Layer 8 of a small transformer language model trained on English Wikipedia (16 layers, counted from 0, width 128).
A neuron's activation on a vector x is SiLU(gate . x + bias) times (in . x + bias), where the dot is the dot product.

Input weights of the MLP neurons that the questions are about. A number n stands for n times 0.0048.
n36 gate (bias -0.204): 8 -21 -40 33 5 28 3 -10 -2 -18 -29 13 -47 -26 -14 15 36 19 43 42 37 -40 22 -11 10 14 27 -32 -10 -35 -10 18 -28 -6 19 -13 -6 1 5 -31 -52 36 28 -6 -17 -47 -11 -25 -2 42 9 -35 -20 9 -17 -13 60 39 27 17 0 -40 10 53 19 -17 -37 15 24 18 -2 -16 10 2 10 -15 -33 -6 9 -17 -6 -56 -21 21 62 -71 0 17 4 -5 30 -34 -9 34 -5 2 -76 44 -3 6 -30 -9 1 61 -15 15 -2 42 35 -18 -29 6 -3 3 -35 4 -8 -26 -27 5 10 -12 2 37 43 18 -14 2
n47 gate (bias -0.123): -7 -11 -2 -25 13 15 54 -21 35 14 -7 -32 -18 -16 -2 4 8 -6 -12 -3 -9 4 10 41 33 -19 -26 -21 12 35 16 -8 -54 -1 53 -11 -40 22 -35 -16 7 33 24 5 -82 4 33 -34 -40 37 -21 7 27 -11 4 -13 -21 1 1 -7 -7 -18 -4 -24 -1 39 -18 -6 14 27 3 -18 -27 -33 19 -22 17 -5 2 2 24 50 22 -22 -20 -5 -3 28 -8 28 -48 26 -38 -46 -12 2 -7 6 -6 -23 -9 -37 -15 15 -19 21 -17 -11 64 -11 33 -6 2 5 0 -41 13 -16 3 9 -44 8 1 4 -48 -37 34 21
n55 gate (bias -0.177): 16 -23 -40 -7 -11 85 -25 -6 2 -15 -10 25 -10 -13 -53 33 7 -51 45 28 11 44 30 20 11 -35 6 -19 29 2 -18 11 36 -43 4 5 -62 -20 -10 18 0 -7 69 29 -4 -3 13 -11 69 62 16 -2 38 -11 37 8 -26 -40 -32 -31 7 46 40 -45 -17 23 -12 23 -17 20 -17 -28 8 -14 34 -6 14 -9 7 -7 -17 9 -8 -4 26 -6 -11 26 8 22 -5 13 10 -3 -32 46 -7 12 -34 -10 -9 1 -8 15 -14 -19 -39 -47 14 -43 18 41 -5 18 10 -46 -58 -16 -45 -13 -13 21 16 -1 20 -29 -2 28
n76 gate (bias -0.175): -39 40 -2 44 23 34 13 23 4 -10 -24 14 -35 14 23 2 45 -52 -25 38 -12 -28 54 -22 -11 -29 17 42 5 21 -15 -1 48 -42 13 -17 5 38 2 19 16 -30 16 7 10 25 -3 -5 -37 -33 36 43 -6 23 6 -21 49 -37 -51 8 -21 6 33 -18 -34 35 28 14 -19 6 51 -17 8 -54 5 -12 41 19 12 -33 12 -5 37 -23 -19 -14 -16 0 18 -11 -38 12 -10 -39 22 30 -35 26 -21 -24 -16 21 -6 -26 51 15 31 -27 3 3 1 2 -13 -38 0 22 -19 -8 1 20 -9 -13 41 -39 2 10 -24 5
n85 gate (bias -0.201): 35 49 46 20 0 -12 25 2 31 53 -10 16 2 -6 57 33 -53 -27 25 6 -33 -1 2 -5 15 19 12 -24 -19 -24 -35 17 -2 -24 -4 11 -6 -10 25 10 15 2 25 31 -13 12 34 39 28 34 22 -7 -33 4 -9 -9 7 -11 27 0 -55 -13 -16 -28 4 13 11 -66 -20 -14 10 3 -51 -11 7 9 34 -3 -19 -24 -3 2 24 -3 12 -41 -21 -15 3 15 -46 48 6 -19 -18 -6 39 3 -2 16 5 -27 26 30 -12 23 6 -4 38 -60 18 -5 8 15 92 51 -43 -19 -3 -7 10 9 -8 8 5 14 -5 19
n103 gate (bias -0.169): 33 -61 -20 43 -40 3 -10 10 11 -32 34 -72 -32 -29 -1 29 -57 14 7 -30 -43 13 -4 -7 -18 37 19 24 50 8 -20 5 7 14 23 -8 11 -40 -20 -16 13 -12 12 -8 55 9 -20 -22 3 51 -18 8 -29 -21 -23 -29 -52 -9 -10 7 -8 -53 -9 2 -16 19 -15 -31 0 2 32 -30 30 21 25 -19 -33 1 -26 9 -15 2 4 28 37 -17 2 -13 23 8 -26 -26 13 5 -11 18 -35 20 15 -14 6 -22 -17 22 -8 -6 -23 -40 45 -19 14 1 -29 0 38 31 2 -14 -51 7 -4 -35 12 -17 14 -40 -14 36
n120 gate (bias -0.131): -31 29 35 14 9 21 48 -47 4 31 13 -69 -23 -26 27 13 41 1 -20 12 18 3 65 -66 0 21 22 -27 -36 -64 -30 17 -3 41 38 -8 -47 9 9 -16 0 2 34 -3 -45 30 10 -15 -46 17 38 -8 -38 13 6 -50 26 -44 -19 -13 -16 -13 14 15 -11 40 -8 27 -6 1 6 18 18 25 1 14 1 -10 -16 16 -22 20 58 -4 8 -20 4 -17 -19 12 -1 1 -14 -19 -14 -25 -27 23 11 -10 7 -32 -27 -26 4 -24 -6 5 63 -19 10 12 41 9 -33 -25 11 -13 -38 21 -6 6 -12 50 -2 -22 -1 -34
n150 gate (bias -0.231): -44 22 15 5 21 2 -10 -34 5 -11 -18 16 35 -69 -30 1 -17 17 5 -9 -7 6 -1 19 -23 43 -8 -12 51 44 4 -8 58 21 41 -25 9 -2 -22 -61 -30 5 2 32 -16 -15 -20 10 -22 52 32 -14 -10 -44 -6 61 36 6 -14 12 0 -24 -10 -12 -2 0 -16 -17 -18 -9 -4 -16 -39 24 -2 2 -8 -69 -10 -16 8 -17 -28 3 24 -46 -23 1 -27 52 -1 -33 4 -1 -28 -14 -39 -9 14 -15 -14 4 -27 14 -54 -3 14 -17 5 -51 -43 26 -10 -6 26 -15 -6 -10 44 11 -18 -16 -22 2 -13 -5 -23 -18
n224 gate (bias -0.150): -76 8 5 -1 -1 14 27 -31 -13 26 28 24 29 1 18 -9 -1 1 9 -24 12 -54 15 19 9 -24 -18 18 22 -1 24 28 -10 -1 19 8 -18 -27 -11 -23 27 -23 29 -73 -32 -20 -22 -22 25 16 1 4 13 6 36 -24 -61 32 -20 -9 11 -41 12 30 4 -37 -32 -25 -4 -4 -19 15 23 -9 24 1 23 4 -1 -21 -29 38 8 -12 -33 5 -37 -5 42 -6 6 4 20 39 7 -8 63 1 -29 -14 21 -23 -25 -4 11 9 -5 1 -4 18 12 -4 -3 -11 35 -29 -7 -26 11 -32 14 31 27 -25 3 -8 15 -28
n250 gate (bias -0.181): -12 -68 16 1 30 21 18 -9 37 28 -11 6 -32 -23 16 9 4 -17 -25 -3 -32 -18 -13 -21 24 -38 32 -4 14 69 55 10 -20 -12 6 -6 48 35 1 -7 27 31 5 20 -14 17 36 1 16 58 -33 -12 -7 4 15 19 -6 -17 -9 19 -7 38 25 0 18 -2 -5 -57 14 9 33 -23 17 -5 -7 16 14 -30 -16 -4 -32 9 19 20 16 -40 15 32 -32 -11 -38 -26 -16 -10 6 1 -18 4 -29 7 4 21 -52 -12 -34 -9 -14 8 37 -5 -44 -26 17 16 -26 20 29 4 -4 -10 2 43 10 49 14 -32 14 -1
n255 gate (bias -0.099): -56 11 7 -45 -19 6 -1 -8 -8 39 -55 -24 -20 -4 -10 -11 -4 22 13 10 -7 -31 -7 14 -17 8 12 13 10 -10 3 -10 78 -11 41 15 4 -43 -23 -7 -19 9 36 -28 7 45 -19 33 -18 9 17 -3 -4 26 0 -2 14 27 19 28 24 -44 16 -13 3 -25 -3 6 -25 -38 49 -2 28 15 13 -9 17 25 -9 -14 12 -33 59 -34 -19 -1 -18 8 3 -47 36 -23 -48 3 10 -21 -17 -1 29 33 -2 15 9 29 9 37 20 19 -9 -25 -10 -5 16 17 -3 -33 39 13 -1 17 4 16 -1 32 -30 29 4 25
n271 gate (bias -0.206): -15 8 7 75 14 57 5 -10 -9 18 -13 -27 64 32 38 26 -7 -27 13 7 -40 -36 -19 -25 -14 1 -13 -59 -20 -25 19 -5 9 -5 -8 7 -1 -17 1 16 -46 -21 -52 -21 -18 -10 -18 21 3 -39 21 4 -4 39 -10 -16 1 -18 1 15 -8 -15 10 2 -8 11 44 -11 -4 2 -2 -17 -22 17 -21 -23 27 -28 19 13 -10 -30 13 -17 -25 -30 -57 21 -17 42 18 -9 -16 -47 -25 38 30 16 -14 -10 -16 -11 32 10 42 -13 13 -18 0 13 29 4 8 25 59 -23 3 -33 20 2 -36 -12 56 2 38 13 -1 -30
n283 gate (bias -0.177): -39 19 18 -32 -18 -7 -40 10 13 -9 5 25 -9 -21 -14 59 -21 -30 -23 -19 -10 1 -8 7 2 -69 -14 -7 47 -9 26 7 -31 -39 33 -6 -8 5 38 -45 1 1 -23 22 -3 26 -3 -10 41 18 -7 56 6 10 -13 1 6 -23 -24 27 22 2 14 20 -1 2 -10 8 -10 -8 -34 21 -37 22 21 -28 13 -6 -44 1 -33 -53 -13 -33 4 3 54 29 41 2 31 10 9 -65 -4 31 44 -36 -94 -25 -30 3 -57 0 3 12 22 18 43 7 -50 6 5 -39 17 6 -5 -29 -8 -2 -16 23 33 -37 0 34 -18 -36
n310 gate (bias -0.231): -7 -31 11 -35 -34 39 -30 53 27 -8 30 -38 -13 15 -38 8 -7 8 30 4 -5 33 4 -14 -25 46 -42 23 -19 5 -13 9 8 -3 2 -30 -49 -53 23 12 10 2 13 -13 -9 -44 -11 -82 -28 45 -9 -48 1 13 -11 11 -24 56 22 -32 -34 -24 -27 -15 -34 -26 -5 -1 -34 2 3 -20 11 -44 20 6 -34 18 29 9 3 0 61 8 2 -42 -3 -8 24 -5 7 7 -17 -23 4 7 -29 -5 -4 -54 36 -8 1 -48 0 20 -4 -25 -5 -33 23 36 -12 5 10 -10 -20 -10 -3 -6 -3 -6 -3 -38 -22 16 -4 -15
n36 in (bias -0.077): 3 11 -22 -8 -11 4 -20 4 49 15 -1 -16 -2 3 -19 8 42 -27 -9 -5 3 -4 -7 25 35 -16 6 1 5 -28 -9 27 -34 -8 16 9 62 31 -16 -1 -33 54 -7 -8 22 -19 10 -11 -22 -8 -26 31 -5 -4 65 -6 8 -24 -11 -15 1 -8 54 4 26 -19 17 21 18 53 17 31 -18 17 1 -28 -20 -17 39 -27 -28 -1 38 -4 16 12 -9 -7 -34 10 -23 -30 30 26 8 7 -16 24 -9 27 20 -20 -59 -22 23 13 -19 6 0 -6 -4 26 -46 -15 -9 9 -57 -7 6 40 -9 -7 4 31 -26 -20 15 -8
n47 in (bias 0.012): -10 -1 -4 -11 -24 1 7 -6 55 50 1 -36 36 24 13 -12 7 -11 20 -15 -9 -22 -61 13 13 -5 35 1 8 -20 24 0 14 -40 1 -5 13 23 10 28 -22 10 -45 -13 -38 -45 5 -1 26 -36 14 37 -13 -2 -6 12 30 -33 6 8 14 29 -6 -5 3 44 -1 -8 -35 -12 1 -8 -49 13 29 3 17 29 27 -16 -11 -7 -28 1 30 1 35 19 38 -9 -20 -11 17 -37 28 14 -7 12 -19 2 -27 -36 8 -28 5 25 -21 -2 3 8 1 36 21 28 26 39 -16 29 -11 45 8 25 -22 -9 5 23 -2 32
n55 in (bias 0.000): -20 6 28 -22 -26 9 18 -37 27 22 -13 -8 -22 12 -28 48 6 3 -3 -17 -9 13 14 31 4 14 -9 7 1 -2 -53 -32 -38 -13 -29 -24 -12 30 -19 39 1 -7 -33 -11 -32 19 -3 45 15 -1 -44 -26 -8 40 62 14 -4 15 -20 -5 -37 42 -23 -2 28 18 -4 4 -11 -5 -1 15 -56 18 -32 14 -10 -17 -23 -5 -14 59 28 9 38 5 -1 26 -1 4 -3 -16 3 -11 30 -5 6 15 -4 -40 -4 -9 11 1 27 50 -12 1 10 32 -1 -11 16 30 -11 -18 -21 16 10 1 -61 34 -33 -8 -13 -47 16 -16
n76 in (bias 0.107): -43 -13 6 -3 -20 19 16 -20 9 -8 16 -44 11 6 -15 26 3 11 -5 -22 18 -45 3 31 -1 26 9 27 -19 15 -19 20 -33 -16 -21 -20 0 52 -33 10 -6 53 -11 6 8 2 19 3 -14 -13 -34 7 -19 19 19 -19 18 -4 22 -6 -6 -1 -33 22 18 7 39 40 19 -3 -8 -11 26 -21 -16 -1 -16 -1 18 -17 -18 7 12 10 3 -13 3 13 11 -25 -31 -14 -1 -28 44 -25 1 -31 -42 19 -17 -6 6 -28 -36 -48 -25 -29 12 5 63 -38 -35 15 -6 41 -4 -5 -3 4 22 17 41 -43 -14 -7 -11 -32
n85 in (bias -0.049): -7 -3 19 -2 -36 16 -3 -24 -5 64 -49 -14 -21 25 -21 8 27 11 14 30 -10 -21 5 -3 -17 27 -35 1 -18 27 12 -42 -15 17 -12 -8 -8 5 12 6 -9 -18 -15 -17 -7 -8 -22 29 -14 -1 17 -17 -11 -53 -7 15 9 -23 6 13 14 -11 50 1 5 23 -32 24 46 12 -2 20 19 -29 7 -4 25 13 -39 9 -2 31 49 -34 -1 3 -12 27 -12 39 49 14 -12 -40 20 -3 -15 5 26 22 -21 20 23 -36 -6 -10 -19 1 -12 -14 8 -4 11 18 29 -20 -19 25 -10 34 -37 31 38 -8 -25 20 10 -8
n103 in (bias -0.073): -20 -24 -7 9 36 34 -9 -5 37 -6 9 -6 -16 -52 18 -8 -4 -35 -7 -4 10 -36 -31 19 13 -14 19 37 -21 -17 -30 49 22 16 -27 49 -30 21 12 -15 15 -25 -4 30 -14 -7 16 -47 15 -19 -24 45 3 -21 -24 -6 -10 -51 16 -23 -2 35 20 -24 -4 -11 6 48 -54 5 17 20 33 -6 -29 -14 -20 -30 14 -4 -47 37 26 20 -11 6 15 -13 14 -10 -26 -3 35 -38 -18 -39 7 0 -3 20 36 9 35 12 -10 -3 -8 11 -12 10 7 17 -3 -14 5 -19 -1 -40 -23 26 -8 53 -18 2 26 17 -7 21
n120 in (bias 0.075): -15 13 1 -14 9 1 -22 -9 -38 -27 -5 8 21 2 -4 -33 17 -8 -25 -5 -74 -13 30 1 46 -46 -31 10 4 -8 15 9 23 -37 2 26 3 23 -11 11 -46 22 -11 4 8 7 -22 12 -26 -2 -22 -30 1 28 2 -9 19 -13 -4 16 10 35 -55 1 48 26 35 -6 -46 -26 46 2 10 12 3 38 8 -25 -2 -40 27 0 3 25 4 4 -31 -12 9 -33 -20 37 -42 23 11 5 13 63 11 -27 12 0 -25 50 72 1 33 5 -32 36 3 42 -5 13 10 5 -3 16 -14 -19 -16 5 8 -18 -19 4 43 -8
n150 in (bias 0.079): 15 -26 30 -7 -47 -10 -15 36 11 -6 -12 -9 53 8 -12 40 21 -1 16 -44 -31 12 8 -10 20 5 -8 5 -9 -6 -22 27 11 -29 -14 38 -37 -1 27 -52 -8 -28 0 12 15 -1 10 20 -9 3 -19 -5 -9 -24 -4 65 19 33 -5 12 0 18 6 22 3 -3 -14 -26 -42 -10 9 -1 -41 -52 -32 1 -43 2 5 -19 13 -16 -22 11 -1 -35 -14 11 -21 -37 -16 -5 2 10 -11 0 60 7 2 -12 -3 14 4 -53 6 5 27 14 7 15 25 -3 -12 -34 -18 -14 42 8 -54 -31 5 40 -30 -30 -7 26 14 10
n224 in (bias -0.071): 6 -32 8 -21 37 11 31 -7 9 3 19 25 -5 -10 0 -4 -18 37 34 -19 -13 13 -38 -8 -5 26 -26 34 2 41 43 16 -10 -2 -49 18 -48 59 15 -21 -14 3 11 13 17 12 -22 6 1 20 30 -1 -22 24 12 -16 26 1 6 7 60 13 25 -12 40 -13 -32 19 11 -3 1 31 10 -1 -14 37 -24 -5 -21 -35 -14 -18 0 6 3 -23 19 22 -44 6 -11 9 -16 36 -1 -11 34 -8 37 -36 1 57 14 7 1 12 -12 2 -26 -2 17 1 36 -9 9 13 1 6 -24 -19 15 -37 31 -5 -40 -1 -2 8
n250 in (bias -0.039): -20 -9 -3 19 31 -1 -18 -10 37 -57 21 -33 -26 -5 -18 -12 -8 1 -8 11 7 -56 -10 -13 -26 29 -38 -62 -38 -18 -5 1 24 -22 -12 33 29 -14 -15 34 -36 -40 26 -15 4 -10 -36 9 54 -4 -27 -10 -18 -13 -24 -21 22 36 -3 31 4 12 8 1 12 -15 14 -25 5 6 -14 -15 4 -4 -16 32 11 6 14 35 11 -44 -5 -15 3 9 45 -2 -47 19 37 4 29 -28 1 -1 -29 -10 -3 0 -1 3 -17 -11 17 36 -24 -11 -18 4 6 18 29 12 5 -16 7 1 -25 1 4 31 -13 12 -3 57 -31 -3
n255 in (bias 0.022): 26 -1 19 72 43 -1 36 0 15 4 -17 -23 15 -10 24 8 -12 -38 -3 20 -6 4 -27 18 14 15 21 31 -5 -22 -43 2 -23 -11 19 -11 80 16 -2 15 5 32 -30 5 14 15 -28 0 -20 18 7 9 -30 -14 2 -18 -9 -7 -10 24 -38 35 30 -15 40 -1 -19 -19 3 24 13 5 7 21 -1 25 -1 8 37 -15 -13 3 5 10 30 -15 0 27 2 -29 21 -7 -7 22 -7 40 23 26 18 23 5 -42 -5 -22 -13 -6 -4 44 6 4 -50 -28 -15 17 18 -2 -11 -4 -6 36 38 23 26 37 26 12 13 30
n271 in (bias -0.037): -8 -31 24 -38 10 10 15 -7 13 -1 30 -16 -1 -22 13 -58 -32 -21 15 -18 -2 -4 20 23 -16 -20 -7 -44 60 -28 -4 23 -27 18 5 -20 14 24 -1 -16 -35 19 -49 17 -28 -15 -29 12 -41 -30 -14 7 -20 49 -6 26 3 -10 41 -39 31 -11 -1 -6 -12 -39 18 -5 28 12 30 -11 -33 -21 4 15 -32 4 -2 -1 -19 -17 31 24 -4 -24 7 41 -11 -4 -1 -44 22 -9 -2 -25 -5 -11 -24 -21 12 13 -8 -15 -14 -21 -39 10 27 10 -30 3 26 -15 -34 36 3 -21 27 4 31 22 3 37 63 4 -56 8
n283 in (bias -0.025): 31 -40 -12 11 -38 -52 -18 20 30 52 12 38 -32 -35 8 -3 -14 0 -34 66 -11 2 39 -44 -20 -4 17 -7 3 12 -60 -28 16 17 -36 -14 -25 -8 -9 16 -23 -21 -29 4 19 -37 26 30 21 27 6 -12 21 2 -30 -4 41 -36 -3 33 -23 -1 -4 15 0 -42 -25 4 6 -24 -12 -20 6 9 -11 -13 35 30 -19 31 13 -34 -1 36 -18 44 9 -33 -42 7 6 16 6 -4 -9 -13 27 9 -12 3 12 -34 -9 25 10 12 -20 -13 40 -25 -4 4 -21 10 35 1 28 -12 20 41 -1 -12 5 26 -6 18 -4 -24
n310 in (bias 0.000): -30 -5 29 -1 -35 39 -35 -8 8 6 6 -1 -24 -32 1 25 -21 5 -1 -15 -20 26 1 -3 -16 -18 -29 54 -27 -31 -38 -25 -58 12 26 6 20 12 -17 -34 -35 11 -4 -3 4 28 18 13 -20 21 1 -46 -15 8 29 -29 0 -28 -8 38 -4 6 2 21 15 -45 14 5 50 -65 -6 18 36 -28 -6 6 23 19 1 14 -16 -30 -9 9 -44 -19 -6 3 0 -7 35 -4 3 -4 25 17 -13 14 -20 -14 -39 -22 10 -10 16 -16 1 -8 19 4 21 14 -36 39 7 -4 -27 15 23 -4 1 1 52 -10 -40 29 25 -37

Each question shows a token from some text and the vector x that enters the MLP there. A number n stands for n times 0.051.

" F": -7 6 22 6 -19 -12 -6 -2 -4 41 3 -2 3 -13 7 -13 -3 30 -3 -9 -8 24 25 3 34 8 -1 -16 7 9 3 -5 12 6 -4 -4 13 12 3 21 -17 6 -7 -3 -15 -10 -29 11 -20 -3 9 -13 5 16 -12 0 17 8 -1 -13 4 17 11 -1 -14 -2 5 -1 4 15 -11 -5 -19 9 3 -4 17 6 -7 1 -10 -14 22 9 -20 5 14 3 1 7 -20 -7 6 -8 14 12 1 -1 -13 31 -4 -18 22 -23 -3 -20 -10 1 -8 -32 6 -35 7 33 11 40 3 22 1 7 24 3 31 -15 -9 -4 6 9
The most active neuron and its activation: n85, at about 2.9

",": -2 -25 9 -16 -1 -3 5 0 12 14 -16 -14 -22 12 17 1 9 22 -24 -15 -4 -5 -7 4 1 -19 1 -10 5 -12 -2 5 19 8 -9 -10 1 2 5 4 -14 21 3 19 -18 10 -1 12 0 4 -11 -21 3 39 9 -9 11 -2 5 -27 17 -20 -1 -12 -4 4 5 -16 -15 3 10 28 -2 4 -2 7 -14 9 -11 1 12 0 18 25 4 30 -14 -16 -26 6 -7 6 -7 -1 4 0 4 8 9 -16 7 -2 25 3 -29 19 -8 10 -2 -8 15 1 -3 -2 -12 -3 5 23 -28 0 -5 9 5 20 -14 0 12 26
Which two neurons fire most, strongest first? n120, n47

" the": -8 -5 0 2 5 -6 1 -6 12 13 5 -8 5 -3 -13 -19 -1 7 9 1 -8 13 -12 0 5 -6 15 -5 8 -11 -1 1 7 -8 -4 8 -2 18 -13 -3 7 15 -1 -2 4 8 3 0 -10 5 4 12 -3 7 11 5 -2 -4 9 13 -5 9 27 3 -10 -2 -7 5 -2 5 6 27 22 -9 8 -7 -10 4 -17 1 -2 8 18 6 -1 14 -17 -4 7 16 15 1 12 1 -10 -47 -7 8 5 0 -42 9 14 8 17 -8 -7 -7 -11 -1 -13 -9 3 -1 19 8 -4 42 -3 16 -7 -31 -6 -2 1 -2 6 -1
Which two neurons fire most, strongest first? n250, n150

" Pl": 11 -54 -21 -24 19 36 15 4 -8 -9 12 7 12 -12 -24 -4 2 9 2 29 -12 -20 18 5 33 -3 -9 -2 -22 -3 0 -2 -5 -24 -13 23 15 2 -17 28 -10 15 -18 8 -9 -6 -2 -16 -10 -9 -2 -30 8 8 -6 9 6 -29 -7 23 -3 7 7 -8 -5 35 23 36 -7 -20 -9 2 -22 4 -23 -4 -13 23 -14 -3 3 -26 7 -4 -4 -7 0 -27 22 13 1 -6 2 -2 -6 -1 19 0 -23 -1 -18 -27 19 4 -26 -13 -20 -11 4 28 10 -28 -12 -23 -26 34 10 17 18 -3 3 -3 -8 -1 15 -2 -19 13
Which of these neurons fires most? n271

" ": 13 13 8 -23 -14 -22 -10 -7 7 -6 8 -7 5 -4 10 -5 1 15 12 -6 -13 -4 -2 9 2 -15 1 2 -16 0 17 15 1 -5 -37 7 5 -2 -15 -31 -7 -13 -11 3 3 -6 -11 16 -5 20 -19 -5 -11 -32 2 8 -2 6 10 2 -10 5 -9 24 -4 -7 -1 -3 -10 -12 8 23 -10 5 -24 0 1 -3 2 -23 5 4 -12 4 7 -15 -2 16 1 17 7 -1 8 14 -9 -19 8 -18 19 18 -13 7 -2 -7 8 -12 -18 -19 -16 -12 12 -29 0 5 1 -5 7 -12 9 16 -1 15 2 18 -23 9 -1 10
Which of these neurons fires most? n150

"om": 19 -42 7 -10 -11 10 9 -1 5 -12 -3 -13 2 10 -30 -33 4 -13 2 -3 -5 3 9 -1 20 0 43 7 -32 -20 7 -6 -5 7 -18 6 -29 22 1 -12 3 14 -7 28 -11 3 -16 -14 -12 5 -48 10 3 -27 -11 33 -2 13 -16 7 -33 12 28 7 6 -8 -17 10 -8 14 -5 2 5 28 -3 34 0 -32 33 -10 18 -23 37 -15 22 20 27 -17 -7 2 26 -2 17 34 -30 -5 -2 6 -8 7 4 -9 -16 5 5 -24 10 -5 68 -5 4 -5 16 -15 2 0 27 25 -12 -3 7 5 -19 5 -2 5 2 -17
Which of these neurons fires most? n36

"A": 5 -14 12 1 -1 -38 17 -6 -5 10 6 -7 4 24 -15 11 -12 -1 7 -19 -8 4 -1 12 1 -35 27 37 13 4 9 7 -19 -20 -3 26 -3 -5 -3 -18 31 1 -4 8 -12 11 -15 -23 -5 -3 0 13 2 10 13 -20 -1 6 9 -11 21 -15 -1 -2 29 -3 4 -21 -14 -21 -15 5 -2 -8 -6 33 -14 13 -9 16 -8 -33 7 8 -40 -5 -6 17 22 12 5 12 7 -17 22 -25 1 -2 4 -4 -6 10 -9 -41 -32 -28 31 -1 -10 -7 -5 -23 30 -27 17 21 13 15 16 -9 2 1 2 10 16 9 34 -12
The most active neuron and its activation: n224, at about 2.1

" f": 0 -5 6 -6 -22 -3 11 5 -15 18 -15 -12 -2 -13 -13 -10 -7 19 22 -37 -16 23 19 -1 13 24 -5 -5 23 2 -13 0 -21 -41 2 -9 5 15 -33 8 -14 -1 3 -12 -43 10 -33 -3 -12 -15 -2 -15 -16 22 -12 -9 -8 30 5 9 -24 21 6 12 -11 32 16 -16 1 7 -15 -2 -19 0 -2 -20 37 9 -24 -26 -7 5 13 -6 -13 15 19 -7 6 -8 8 -18 19 -17 5 4 -22 27 5 21 -11 15 13 -26 11 -19 -10 5 -1 -8 1 -23 16 38 -5 22 -8 19 -24 2 0 -21 20 -8 -17 11 -11 30
Which of these neurons fires most? n47

" in": -21 9 -3 12 -16 -23 -2 1 8 -3 -16 -9 12 -10 -10 -4 25 1 10 1 3 19 13 8 -5 5 18 8 -8 13 -10 -5 16 1 -9 -6 2 -1 6 12 -3 -10 17 9 14 -20 -1 14 -6 -8 11 -10 1 4 -2 20 1 0 -1 -3 1 17 3 -16 9 -15 -9 19 9 10 17 27 -29 6 10 3 -7 8 -32 -11 23 3 4 1 -1 -1 -8 0 -9 12 -16 18 1 11 6 -15 12 12 -8 33 -11 9 5 8 -23 2 -3 1 -28 20 1 -7 11 0 -6 22 14 23 12 -15 8 14 31 -9 -11 -9 -27 -16
Which of these neurons fires most? n150

" Inf": -2 11 -12 -15 -1 -7 9 5 -19 -2 11 5 0 -17 -18 -14 -10 20 -3 9 -32 -8 20 21 -31 21 -18 -12 -38 -26 -25 1 -10 -12 -7 0 10 -4 0 7 4 15 -24 -5 9 -35 -15 22 -6 -17 -20 -33 27 19 22 -4 -12 -28 1 22 19 0 0 -19 -5 -3 24 20 7 19 -10 -3 2 -7 -11 -16 -8 2 19 4 -10 -42 7 4 10 29 -14 4 0 8 -7 12 12 4 -9 -8 -10 -16 -1 24 -23 -23 -10 -23 30 -13 14 -1 2 -3 4 -23 18 -4 -28 34 17 20 -3 29 -17 10 14 -27 -3 -14 0 16
Which of these neurons fires most? n271

"ator": 0 17 6 -13 -30 -21 20 -9 18 4 19 -10 0 20 -18 -20 -26 15 -3 2 8 18 -32 14 11 -13 27 -5 -36 12 -1 -16 -1 29 7 8 29 -9 -27 33 -18 -11 -7 6 2 -18 9 28 4 35 -21 10 -8 37 -6 12 -3 5 20 -10 6 6 5 -2 -11 -21 8 10 4 13 10 2 -3 -20 -23 1 -16 -5 2 14 9 18 -6 -5 -7 3 10 -11 -2 8 -18 -10 18 -2 -21 -1 2 -11 -20 -15 22 -5 23 14 -4 37 -12 -33 -7 -8 10 1 28 -1 -21 6 9 32 7 -11 -2 -16 -11 -7 17 26 4 0
The most active neuron and its activation: n120, at about 0.32

" company": 5 0 11 -22 -10 -1 19 -17 30 12 6 -17 5 -14 -32 2 -23 7 27 -8 -1 2 7 0 -16 4 3 20 8 0 -8 -9 28 9 -15 14 19 -6 -26 47 -23 -11 -27 10 -8 15 -1 1 -1 -21 -27 -29 -7 24 -11 0 7 21 8 8 -17 1 -8 -11 -8 -1 -7 -11 -5 5 15 14 -6 22 -2 -2 0 2 2 10 23 1 2 8 3 19 24 6 -5 -16 -15 0 30 11 9 -7 11 40 -2 13 19 -27 -23 -3 22 12 -8 -8 -23 -8 21 -1 6 -3 15 17 14 29 14 -34 18 2 12 3 24 13 19 7
The most active neuron and its activation: n255, at about 0.59

"ner": 16 -8 3 -9 -4 23 20 22 12 21 10 -37 40 22 -5 -19 -5 23 -3 5 28 1 -24 2 -23 11 16 19 -9 14 5 -12 0 11 -3 -1 -2 -26 -24 -31 23 -12 13 13 9 -30 27 47 2 3 -13 25 -4 23 -24 33 4 -20 7 5 7 -4 -11 6 -32 -16 6 -2 21 -16 6 3 -5 14 18 12 -36 -3 27 23 10 12 -10 -16 -23 4 7 -16 2 -17 -10 -17 8 29 17 -4 0 18 1 14 6 -9 38 1 -22 21 -8 2 -5 13 -3 2 8 20 -7 -10 14 28 11 0 4 -10 3 -16 -13 26 -1 35
The most active neuron and its activation: n120, at about 0.54

"P": -16 -37 -5 13 -17 1 -8 -8 8 25 -23 -19 4 40 -18 32 -13 -3 -18 12 -10 -21 -8 5 -3 -6 8 8 -7 -2 9 0 24 -21 -26 -3 -5 1 -14 -8 0 17 -20 -20 -5 2 -22 0 -21 -10 19 13 -4 5 -6 -5 20 -6 -1 -9 25 24 -23 3 6 10 10 35 -15 -6 -19 3 21 -14 -14 -2 8 17 -22 -13 -5 -20 -3 4 -12 -8 12 23 -2 -11 36 -12 24 -9 -9 -6 6 -13 -27 -21 -24 -28 18 -22 -18 -3 -12 18 -19 9 0 -31 13 7 3 10 -28 4 8 3 -11 13 31 -6 21 -5 -8 -28
The three highest activations, in order: n76, n271, n283

" a": -29 10 -8 17 -5 -17 10 -14 -4 -4 20 -33 19 2 -4 -5 0 10 13 -24 -6 12 0 17 -30 -14 8 4 31 7 -15 6 -30 2 -11 10 -1 16 -25 7 15 -3 -5 3 -5 17 -4 -10 -5 6 -16 12 3 11 3 -3 0 5 9 -3 -12 12 21 13 13 6 -6 -12 -2 -7 -3 24 10 -12 18 -12 -18 19 -13 -1 -15 -6 13 -4 -15 20 4 12 -8 26 21 20 2 31 -1 -16 -28 8 9 -10 -3 5 -1 2 -9 -15 -9 -22 5 -6 -17 -9 2 -6 33 9 -7 30 31 -8 3 -24 7 11 -10 -4 16 10
The most active neuron and its activation: n224, at about 0.78

":": -19 -8 7 -2 -7 -19 20 9 -7 -4 23 16 16 -3 7 -12 -11 -4 -14 -9 -12 -8 -9 -17 9 -13 -18 -18 -13 -25 8 1 -10 20 12 -7 -1 2 -23 35 -19 1 3 24 -29 13 -5 6 -7 -8 24 -27 -1 -20 39 -10 24 12 -6 -9 3 -16 6 -25 15 37 -12 -4 21 -24 -4 22 28 22 -10 7 6 -13 -23 -10 9 5 -10 9 3 34 10 7 -28 23 -6 -18 -23 1 -12 -33 -10 20 9 7 14 -13 -3 1 20 7 9 0 7 8 23 -6 13 25 -35 0 6 21 2 2 -18 -15 -18 1 3 5 12 22
The most active neuron and its activation: n120, at about 5.5